Layer 4 of a small transformer language model trained on English Wikipedia (8 layers, counted from 0, width 128).
A neuron adds its activation times its output weights to the MLP's output. To switch it off is to set its activation to zero at one token and run the rest of the model.

Output weights of the MLP neurons that the questions are about. A number n stands for (n - 500) times 0.00046.
n7: 746 614 392 406 500 720 427 555 427 485 550 553 376 346 518 185 301 427 417 187 393 457 513 696 479 325 400 599 640 469 438 388 672 555 405 617 286 436 738 418 565 730 584 530 347 442 528 514 679 375 384 663 690 231 586 310 650 599 474 363 454 357 641 461 495 752 345 514 288 552 466 316 532 660 772 575 478 712 599 392 449 472 577 120 211 550 473 385 472 973 541 580 381 390 759 622 464 271 442 572 226 360 192 835 532 282 706 700 669 590 738 669 628 564 393 360 641 668 129 319 539 577 572 672 495 767 523 546
n58: 541 503 307 319 500 526 472 342 550 515 526 732 332 474 764 487 288 468 433 457 341 619 362 537 575 459 275 538 312 586 409 421 462 467 430 636 471 563 559 420 429 445 592 686 500 426 423 152 511 525 399 472 617 504 583 541 311 565 557 606 379 417 494 628 738 605 390 573 570 669 360 528 480 434 421 600 389 532 327 575 482 595 325 460 421 434 457 493 404 643 638 659 348 587 601 556 503 513 451 335 416 560 527 601 507 561 658 497 507 642 456 565 445 490 642 517 531 745 474 610 465 374 381 441 411 822 388 686
n128: 530 372 461 393 365 465 420 448 352 603 539 497 494 351 562 452 503 604 309 736 306 400 513 376 417 412 734 517 552 456 730 577 463 404 201 594 746 461 420 520 560 324 470 389 706 490 599 380 638 586 567 472 681 340 539 596 455 397 428 347 626 694 421 462 383 472 500 385 576 453 555 545 382 579 383 649 532 507 840 519 446 623 469 532 529 460 533 510 470 432 442 627 493 454 503 558 471 471 654 432 703 393 440 486 721 510 572 597 464 473 303 625 439 399 503 367 443 689 503 733 326 541 565 459 608 540 442 464
n137: 333 754 581 434 721 441 358 420 669 606 411 597 634 626 493 401 623 389 489 439 634 469 722 622 528 411 430 593 677 346 504 557 636 463 634 531 508 429 335 576 402 349 405 402 434 453 451 741 532 586 708 449 583 573 678 373 411 646 650 645 640 469 442 528 257 599 321 333 748 573 684 429 125 541 271 450 496 539 370 544 264 492 465 528 611 414 563 571 373 496 412 649 460 418 436 384 519 414 690 289 512 650 782 492 707 511 371 390 336 318 500 374 612 377 592 394 504 615 511 693 319 414 520 461 325 387 574 478
n177: 592 594 404 568 533 450 512 500 620 492 413 661 511 665 435 310 527 639 524 669 450 351 632 467 435 278 500 530 389 435 585 310 566 464 464 403 449 693 507 652 710 532 430 611 403 408 190 543 454 460 457 240 747 504 623 661 366 370 434 395 460 761 626 709 359 604 573 398 343 492 294 759 438 448 455 425 436 385 493 397 520 656 542 555 471 388 500 394 264 377 489 560 429 725 500 508 551 525 248 579 567 446 481 261 536 459 259 826 540 534 325 369 319 518 457 526 630 486 542 691 755 672 664 610 419 548 514 536
n191: 560 560 565 477 475 623 338 481 458 485 665 597 594 376 559 521 231 692 719 548 415 628 620 521 458 517 262 507 483 310 425 422 512 432 445 245 315 375 483 392 465 603 291 553 479 267 552 414 511 466 402 799 544 511 524 562 417 451 364 497 433 439 661 433 675 424 573 331 518 723 620 618 490 735 513 504 480 676 467 265 388 780 671 616 479 511 514 472 679 490 442 348 500 368 574 322 514 469 500 407 485 548 511 560 483 475 427 493 427 453 511 443 432 490 589 638 500 334 517 599 497 631 191 518 677 874 448 632
n238: 571 644 368 572 422 470 337 625 550 332 563 474 718 391 497 335 340 582 407 714 436 525 410 414 491 365 300 448 318 500 507 610 630 237 543 565 453 513 585 368 622 405 469 870 672 767 460 520 603 580 395 504 529 398 397 579 390 384 670 530 514 612 458 632 412 449 731 351 617 597 591 326 544 562 611 379 602 504 722 332 433 630 500 569 483 541 393 436 397 490 536 461 413 326 537 489 497 423 503 341 449 347 394 605 370 497 585 544 567 379 493 485 455 667 597 514 596 457 419 798 478 405 633 538 525 460 287 470
n250: 718 632 511 320 528 508 476 479 585 245 462 415 645 758 588 289 463 443 577 652 459 343 397 610 594 518 572 754 511 376 470 524 478 605 741 676 584 393 481 610 663 454 390 609 474 679 419 626 399 496 440 395 712 483 443 395 431 637 302 473 721 524 604 659 512 500 608 488 370 452 299 647 596 596 482 235 417 641 380 410 411 523 492 541 435 652 535 145 421 374 352 590 371 485 430 530 550 550 297 413 525 342 563 235 553 422 669 437 565 591 763 538 512 466 480 668 705 637 300 323 606 637 540 312 329 686 439 102
n255: 477 596 540 633 661 361 405 545 481 248 448 752 406 507 343 507 476 559 593 591 421 378 353 454 707 682 637 203 397 633 485 703 555 406 337 550 476 493 621 500 628 467 690 394 302 438 541 607 587 186 482 488 421 333 556 208 667 371 493 448 500 710 428 603 195 727 373 291 342 515 394 425 492 378 570 581 522 539 553 613 624 508 328 548 703 434 459 526 231 604 319 420 504 537 447 608 504 268 394 400 439 595 809 520 437 678 527 618 481 755 504 528 400 433 691 565 557 593 677 537 613 488 500 543 532 477 485 649
n259: 599 396 433 539 277 496 273 437 424 566 552 286 402 656 526 777 432 404 701 579 516 286 277 454 384 554 280 477 582 555 309 446 359 557 556 339 488 620 732 482 443 586 630 521 374 500 572 448 425 525 438 540 740 598 575 511 444 415 593 519 523 273 409 452 599 428 470 500 476 792 673 456 489 324 571 411 304 456 564 364 575 358 591 731 377 244 560 730 457 721 326 500 585 421 420 667 444 688 651 530 516 373 523 516 511 504 504 577 729 426 369 566 660 287 251 664 508 571 438 690 479 287 394 508 592 818 500 688
n399: 414 496 542 488 637 625 518 528 292 615 722 500 693 425 525 583 522 567 411 593 393 242 459 910 571 306 651 552 270 679 615 331 389 611 458 535 486 411 463 409 740 607 573 722 737 566 292 613 406 352 657 580 716 528 454 592 693 353 435 403 209 390 410 410 274 560 661 180 518 701 651 424 517 260 656 531 517 589 296 284 313 483 500 605 400 491 610 279 456 555 609 611 322 475 710 462 399 555 376 638 625 675 599 368 211 436 540 526 656 688 664 721 281 369 125 577 457 235 496 723 440 416 469 469 644 360 475 340
n416: 519 421 447 587 603 672 453 446 288 744 671 485 568 506 551 535 527 500 497 441 371 332 368 500 416 277 459 450 282 418 491 382 358 517 602 562 566 564 653 447 549 608 588 371 619 370 407 586 483 476 332 463 228 434 541 464 430 493 570 659 355 573 438 480 564 497 356 553 348 606 624 568 632 761 491 500 534 406 609 300 705 467 507 448 415 496 573 314 664 500 541 553 569 577 523 482 519 644 338 430 444 456 647 493 424 717 446 383 315 586 507 611 467 529 306 565 297 510 444 623 455 493 617 527 551 513 443 793
n437: 445 421 480 558 240 150 447 658 313 554 414 540 737 381 454 692 434 416 381 620 557 722 365 614 442 437 817 509 619 542 334 602 528 572 488 496 225 500 606 713 366 268 441 387 606 379 280 537 478 523 605 73 513 450 512 465 628 500 706 603 626 582 428 253 643 398 276 371 517 650 674 623 787 473 379 470 622 426 336 589 440 415 418 446 697 641 661 408 253 438 627 645 482 413 861 458 574 558 374 496 708 452 470 393 451 366 439 382 496 667 390 437 633 624 766 513 504 562 472 768 378 700 435 470 350 262 627 355
n438: 540 680 631 588 490 596 588 540 504 721 572 367 511 443 334 511 289 350 514 639 580 321 271 566 453 500 647 646 504 282 415 515 422 311 575 611 756 417 422 522 471 563 788 500 550 647 326 572 527 390 567 508 654 402 579 411 539 535 538 579 617 447 591 573 618 648 200 376 359 653 579 588 409 847 773 425 344 477 602 631 560 364 409 324 546 424 605 504 433 353 318 366 492 431 368 142 374 854 405 471 579 477 349 492 475 592 477 463 449 511 419 575 597 500 492 515 522 425 490 409 479 667 447 402 362 707 393 536
n473: 537 507 536 334 442 333 642 439 602 591 443 490 549 589 616 333 646 381 465 588 550 454 445 718 337 521 371 545 643 480 422 389 463 595 633 493 531 330 390 617 372 480 504 539 607 293 504 274 424 539 747 352 504 729 478 282 385 461 573 428 540 432 497 727 538 435 352 406 641 350 523 565 365 267 500 537 436 462 473 539 436 636 439 773 600 667 554 398 452 244 207 250 520 482 452 625 310 641 507 421 575 799 578 445 633 712 458 478 442 369 382 539 440 280 523 482 700 583 584 679 613 640 462 443 615 715 403 688
n481: 450 513 466 467 472 545 533 487 465 481 348 513 707 338 503 524 644 433 457 545 326 122 359 589 572 527 639 652 331 445 378 547 337 451 562 536 629 622 589 363 528 710 532 561 558 497 405 549 773 321 503 460 585 595 389 371 549 496 627 483 500 413 544 325 361 337 549 348 504 500 379 396 437 439 457 446 603 632 533 476 504 564 785 300 838 538 503 567 471 587 638 683 564 458 638 512 542 385 613 690 561 633 521 282 407 493 320 525 343 749 586 527 384 729 597 422 436 580 389 255 401 419 321 373 582 482 708 591

Each question names a token from some text and the token that comes next. It shows the activations a of the neurons there, in the order above. A number n stands for (n - 500) times 0.0037.

Then comes g, the gradient of the next token's log-probability with respect to the MLP's output, scaled to length 1. A neuron's effect is roughly proportional to its activation times (output weights . g). A number n stands for (n - 500) times 0.00071.

"ing", then " his"
a: 493 455 538 455 457 478 455 468 635 464 466 518 492 674 500 456
g: 411 312 579 475 445 605 588 499 535 334 403 715 625 578 417 690 641 527 482 454 325 345 475 625 524 653 249 483 457 280 499 555 378 763 458 578 519 392 397 552 517 468 499 468 222 567 74 458 349 333 569 552 542 613 614 375 606 482 496 490 509 614 787 611 373 410 431 559 509 380 467 543 628 522 477 621 686 300 429 623 558 336 420 617 598 537 402 505 361 502 360 587 484 308 518 201 486 401 609 517 482 483 475 637 482 367 465 396 567 599 743 478 280 814 694 538 635 532 676 646 669 547 605 447 427 639 424 352
Switching off which neuron hurts the next token most? n255

" of", then "fer"
a: 459 454 810 469 454 488 463 568 462 468 637 465 733 457 461 530
g: 520 414 323 602 668 502 438 740 441 585 560 642 380 537 599 609 496 532 374 320 248 418 439 553 653 505 568 323 435 517 677 432 686 607 467 510 799 369 357 362 604 595 478 405 402 439 554 507 654 555 391 334 696 711 526 539 653 594 477 558 296 454 625 490 644 249 606 328 603 356 668 394 376 536 728 641 366 317 408 380 589 472 549 284 413 408 474 784 479 504 650 775 598 327 524 364 573 350 431 667 415 672 373 460 512 491 471 402 494 561 560 475 492 510 604 350 446 461 589 625 452 565 369 547 346 513 562 121
Which two neurons, each switched off alone, lower its probability most, in order? n399, n128

" transfer", then "."
a: 460 484 460 480 454 459 470 457 477 716 477 455 566 487 560 464
g: 669 436 115 327 464 458 537 676 255 461 517 415 264 506 463 417 413 438 439 290 473 477 525 427 367 671 379 283 509 415 277 498 638 484 442 596 614 466 385 604 520 412 758 326 312 491 611 447 174 479 500 820 636 583 497 453 566 423 577 552 531 472 378 518 553 550 333 461 443 420 570 634 567 378 400 643 483 444 557 502 499 498 606 423 493 480 492 505 490 808 628 535 500 729 684 646 605 561 450 433 537 663 544 652 530 406 394 584 622 592 530 747 470 464 408 536 241 556 666 797 730 455 421 337 534 645 395 420
Switching off which neuron hurts the next token most? n259

"m", then "ise"
a: 469 468 456 474 550 487 456 456 466 473 463 515 470 454 609 557
g: 514 385 530 345 347 447 602 213 771 255 461 414 363 451 358 474 446 253 389 448 562 395 503 451 709 297 359 586 409 617 455 461 320 574 472 537 677 471 561 575 434 548 507 439 447 531 584 713 334 672 676 831 577 351 447 505 585 451 405 504 391 465 388 472 466 745 346 476 707 704 591 320 594 526 345 405 718 391 726 830 546 704 517 690 593 451 484 587 479 536 438 507 369 564 489 447 253 438 694 304 625 590 381 516 467 604 550 415 443 412 784 371 399 581 485 522 617 376 575 460 453 479 506 561 622 476 527 509
Which neuron, switched off, raises the next token's probability most? n177

" but", then " does"
a: 474 472 532 465 473 494 515 476 466 459 476 564 659 455 476 464
g: 607 395 697 500 683 365 329 567 396 302 660 511 654 339 637 446 546 464 531 385 496 562 409 493 643 442 486 618 615 563 536 299 471 641 428 554 545 675 455 607 643 388 605 626 579 467 166 434 366 562 405 796 545 731 346 618 432 516 566 548 381 358 568 607 595 395 582 556 720 475 585 545 675 554 691 412 414 428 428 221 355 613 379 594 483 523 569 487 824 468 419 563 496 143 525 539 580 521 665 477 428 596 413 519 551 492 608 316 283 502 201 629 519 517 323 623 509 198 462 509 550 364 354 457 469 503 423 384
Switching off which neuron hurts the next token most? n255

" Oct", then "avi"
a: 474 515 456 775 459 535 474 660 456 480 454 457 475 475 466 454
g: 392 505 522 624 461 472 513 640 364 452 623 431 437 372 438 471 547 298 631 564 359 452 391 679 513 627 476 574 405 313 230 499 354 353 369 492 665 586 446 513 418 532 427 529 485 683 322 439 697 695 489 661 290 507 455 544 439 392 309 690 510 458 418 545 303 439 489 470 531 590 422 489 433 546 564 618 665 575 558 778 672 678 568 472 580 409 614 374 444 368 768 304 701 426 432 338 452 565 400 433 640 553 556 266 462 694 541 629 369 580 285 446 335 433 616 523 720 471 665 532 905 378 296 600 671 318 487 576
Switching off which neuron hurts the next token most? n7

" not", then " be"
a: 454 454 761 488 454 470 516 535 479 457 456 462 922 476 456 504
g: 597 504 381 546 537 468 478 516 476 335 550 639 384 354 657 567 605 395 343 601 622 482 459 840 596 510 430 680 519 621 443 539 337 524 515 553 462 565 413 521 411 730 782 487 373 462 341 503 531 496 555 523 650 502 438 396 574 354 515 442 231 481 336 632 543 404 304 555 628 588 502 681 462 555 522 466 546 623 300 619 56 781 597 476 618 605 493 542 460 551 631 525 399 489 364 497 390 469 441 482 742 383 359 406 277 492 619 276 414 630 530 394 463 534 344 420 436 368 469 747 583 275 390 590 506 801 363 712
Which neuron, switched off, raises the next token's probability most? n128

" and", then " kidnap"
a: 460 457 809 456 458 480 468 741 479 464 465 504 468 470 490 553
g: 516 543 475 344 517 340 499 658 688 620 475 640 585 321 525 470 592 554 369 765 480 344 381 680 423 373 648 825 394 248 538 546 454 449 674 551 687 509 482 501 392 618 695 593 520 464 465 480 400 534 620 421 284 539 386 235 728 385 480 406 544 600 585 287 434 462 712 217 455 640 369 376 690 750 609 278 578 403 321 562 441 491 381 456 607 521 507 475 539 514 515 485 514 465 491 402 452 782 372 440 376 528 426 350 406 541 658 385 486 492 400 361 579 430 560 481 653 589 490 576 847 531 485 608 514 425 208 566
Switching off which neuron hurts the next token most? n250

" be", then " widely"
a: 473 518 715 457 460 460 455 454 458 474 635 454 981 493 472 478
g: 518 542 564 623 464 299 489 482 529 449 405 389 477 560 394 543 441 621 422 624 411 238 456 429 677 626 806 373 497 649 726 383 391 450 560 676 439 599 715 389 613 561 452 611 482 401 642 675 604 493 519 366 677 397 742 637 397 684 569 592 408 537 633 673 491 552 443 640 525 414 512 250 240 681 489 453 608 349 614 503 675 535 630 369 417 470 395 386 470 279 601 536 419 280 491 312 419 491 508 548 621 506 389 613 471 456 539 692 324 485 382 663 665 278 247 600 741 558 386 451 301 377 611 439 426 256 396 444
Which neuron, switched off, raises the next token's probability most? n437

"===", then "N"
a: 468 528 455 457 546 457 460 548 617 500 465 469 482 461 544 655
g: 651 613 292 677 493 604 566 364 534 319 492 613 453 430 764 254 565 729 508 245 558 529 546 476 673 450 517 92 505 720 429 321 629 536 309 404 650 571 511 651 634 331 583 591 170 406 584 515 735 617 329 584 495 468 544 677 428 515 407 443 459 355 550 272 519 586 632 338 259 347 472 494 503 344 706 531 554 519 361 406 544 526 595 348 545 396 520 591 472 663 604 417 476 282 501 704 660 404 559 531 368 461 679 622 461 704 565 561 424 557 477 515 376 413 468 507 362 479 453 680 496 609 564 399 493 519 549 398
Which two neurons, each switched off alone, lower its probability most, in order? n255, n438

" ", then "loan"
a: 465 468 564 492 454 482 454 472 457 455 723 501 468 500 459 532
g: 262 270 376 353 551 495 665 483 526 419 569 511 472 516 738 522 469 646 509 515 482 769 454 539 498 544 450 438 605 476 664 441 498 506 349 731 526 646 533 698 380 430 364 703 643 469 484 595 626 366 205 510 386 210 396 579 533 517 516 414 651 579 670 479 505 335 662 544 380 271 363 590 620 466 607 327 513 401 719 540 564 450 512 666 430 437 366 708 502 511 354 230 714 437 627 593 297 402 509 495 442 563 528 338 457 455 437 689 294 430 465 414 434 446 559 355 400 579 757 381 758 599 722 566 406 371 433 660
Which neuron, switched off, raises the next token's probability most? n399

" ", then "rap"
a: 464 456 610 464 461 496 463 518 457 465 871 467 457 498 481 531
g: 400 542 477 206 425 343 367 482 555 624 611 516 643 385 469 342 501 623 550 568 542 434 447 699 434 545 658 362 370 673 592 507 435 548 722 502 735 572 587 346 400 277 458 620 370 348 455 637 542 641 508 405 376 206 359 601 370 411 332 498 514 403 597 405 448 561 535 369 392 358 512 448 743 528 416 493 562 593 653 630 530 590 223 380 447 582 403 648 814 621 268 432 529 357 650 447 502 481 666 452 374 524 609 308 461 557 497 605 402 828 593 531 455 329 441 442 605 459 548 683 829 619 605 343 587 423 559 447
Switching off which neuron hurts the next token most? n399

" the", then " season"
a: 490 459 476 463 554 454 566 474 484 454 458 521 463 844 462 454
g: 589 526 529 705 262 523 668 425 450 583 498 591 554 523 319 485 704 407 593 397 533 497 397 690 610 635 411 719 547 738 412 639 622 579 516 467 406 435 415 459 464 238 455 379 687 441 316 454 369 488 260 584 278 790 337 533 486 604 618 464 546 524 607 439 644 483 181 511 334 683 598 569 510 424 567 709 457 753 465 365 733 360 471 566 281 492 517 653 394 526 493 544 734 493 362 502 370 589 521 241 392 644 550 456 596 494 492 401 391 455 108 625 509 544 420 460 520 433 402 588 447 463 522 410 480 581 407 693
Switching off which neuron hurts the next token most? n438

"je", then "ka"
a: 459 474 504 683 459 531 458 455 457 468 455 468 455 454 459 606
g: 225 535 437 443 168 319 375 639 631 515 536 405 679 503 741 336 337 477 637 438 441 480 594 525 413 559 564 300 549 518 358 426 561 389 318 524 472 438 409 490 363 593 578 655 548 335 474 545 323 717 487 542 558 462 71 422 414 605 413 398 539 514 452 608 366 468 604 437 606 525 350 475 463 300 679 486 487 491 476 506 416 532 555 478 396 668 405 693 573 659 603 436 755 581 539 206 591 714 520 930 442 429 454 650 537 436 515 710 408 535 671 567 339 597 603 645 542 629 649 398 510 408 491 552 573 426 496 495
Switching off which neuron hurts the next token most? n481

" his", then " father"
a: 479 472 520 480 654 474 472 500 467 455 501 458 492 465 488 455
g: 363 623 429 644 867 411 382 768 379 385 553 700 545 735 591 400 512 568 326 388 543 451 535 369 450 263 442 388 448 485 568 324 680 511 339 494 493 412 378 556 403 532 270 545 447 550 396 442 521 406 592 424 504 627 674 428 451 496 345 525 382 346 681 515 668 569 477 604 660 476 378 685 789 410 422 679 661 374 353 524 290 761 470 452 438 560 366 298 652 457 482 600 343 754 515 322 427 478 411 537 331 800 592 814 576 601 518 461 467 470 462 425 515 441 509 602 400 545 632 443 657 431 477 572 445 435 379 459
Which two neurons, each switched off alone, lower its probability most, in order? n177, n259

" some", then " time"
a: 486 489 504 489 454 613 468 458 454 464 461 456 466 480 470 472
g: 500 574 558 557 312 563 362 610 552 775 675 446 538 373 397 433 508 342 437 609 595 532 698 587 535 190 591 437 548 488 577 343 452 403 193 657 591 741 399 345 395 318 335 642 525 701 688 882 575 457 389 526 772 603 510 518 445 489 714 504 418 513 573 407 563 482 522 297 631 375 571 392 551 410 500 506 536 438 607 407 359 511 395 520 372 360 649 525 671 531 686 537 365 575 350 346 395 549 540 422 464 323 608 519 480 828 516 509 636 480 274 477 343 475 365 626 461 278 570 564 573 510 511 579 399 321 371 570
Switching off which neuron hurts the next token most? n250

" free", then "d"
a: 465 454 569 480 495 454 461 503 454 479 468 481 517 465 473 457
g: 631 643 617 685 603 746 371 545 564 376 420 238 463 679 382 471 633 665 250 320 468 436 272 576 349 470 504 265 630 507 490 324 679 875 448 444 639 408 684 631 420 550 466 344 288 645 717 348 360 654 721 636 552 599 528 429 353 532 428 579 535 529 547 561 547 429 587 381 492 509 674 502 641 499 451 436 290 657 361 280 404 311 611 543 553 559 535 585 249 578 584 701 434 452 533 408 363 387 456 507 504 612 507 463 517 517 394 459 282 365 500 567 645 547 698 652 310 573 557 543 523 479 498 389 379 474 375 464
Which neuron, switched off, raises the next token's probability most? n128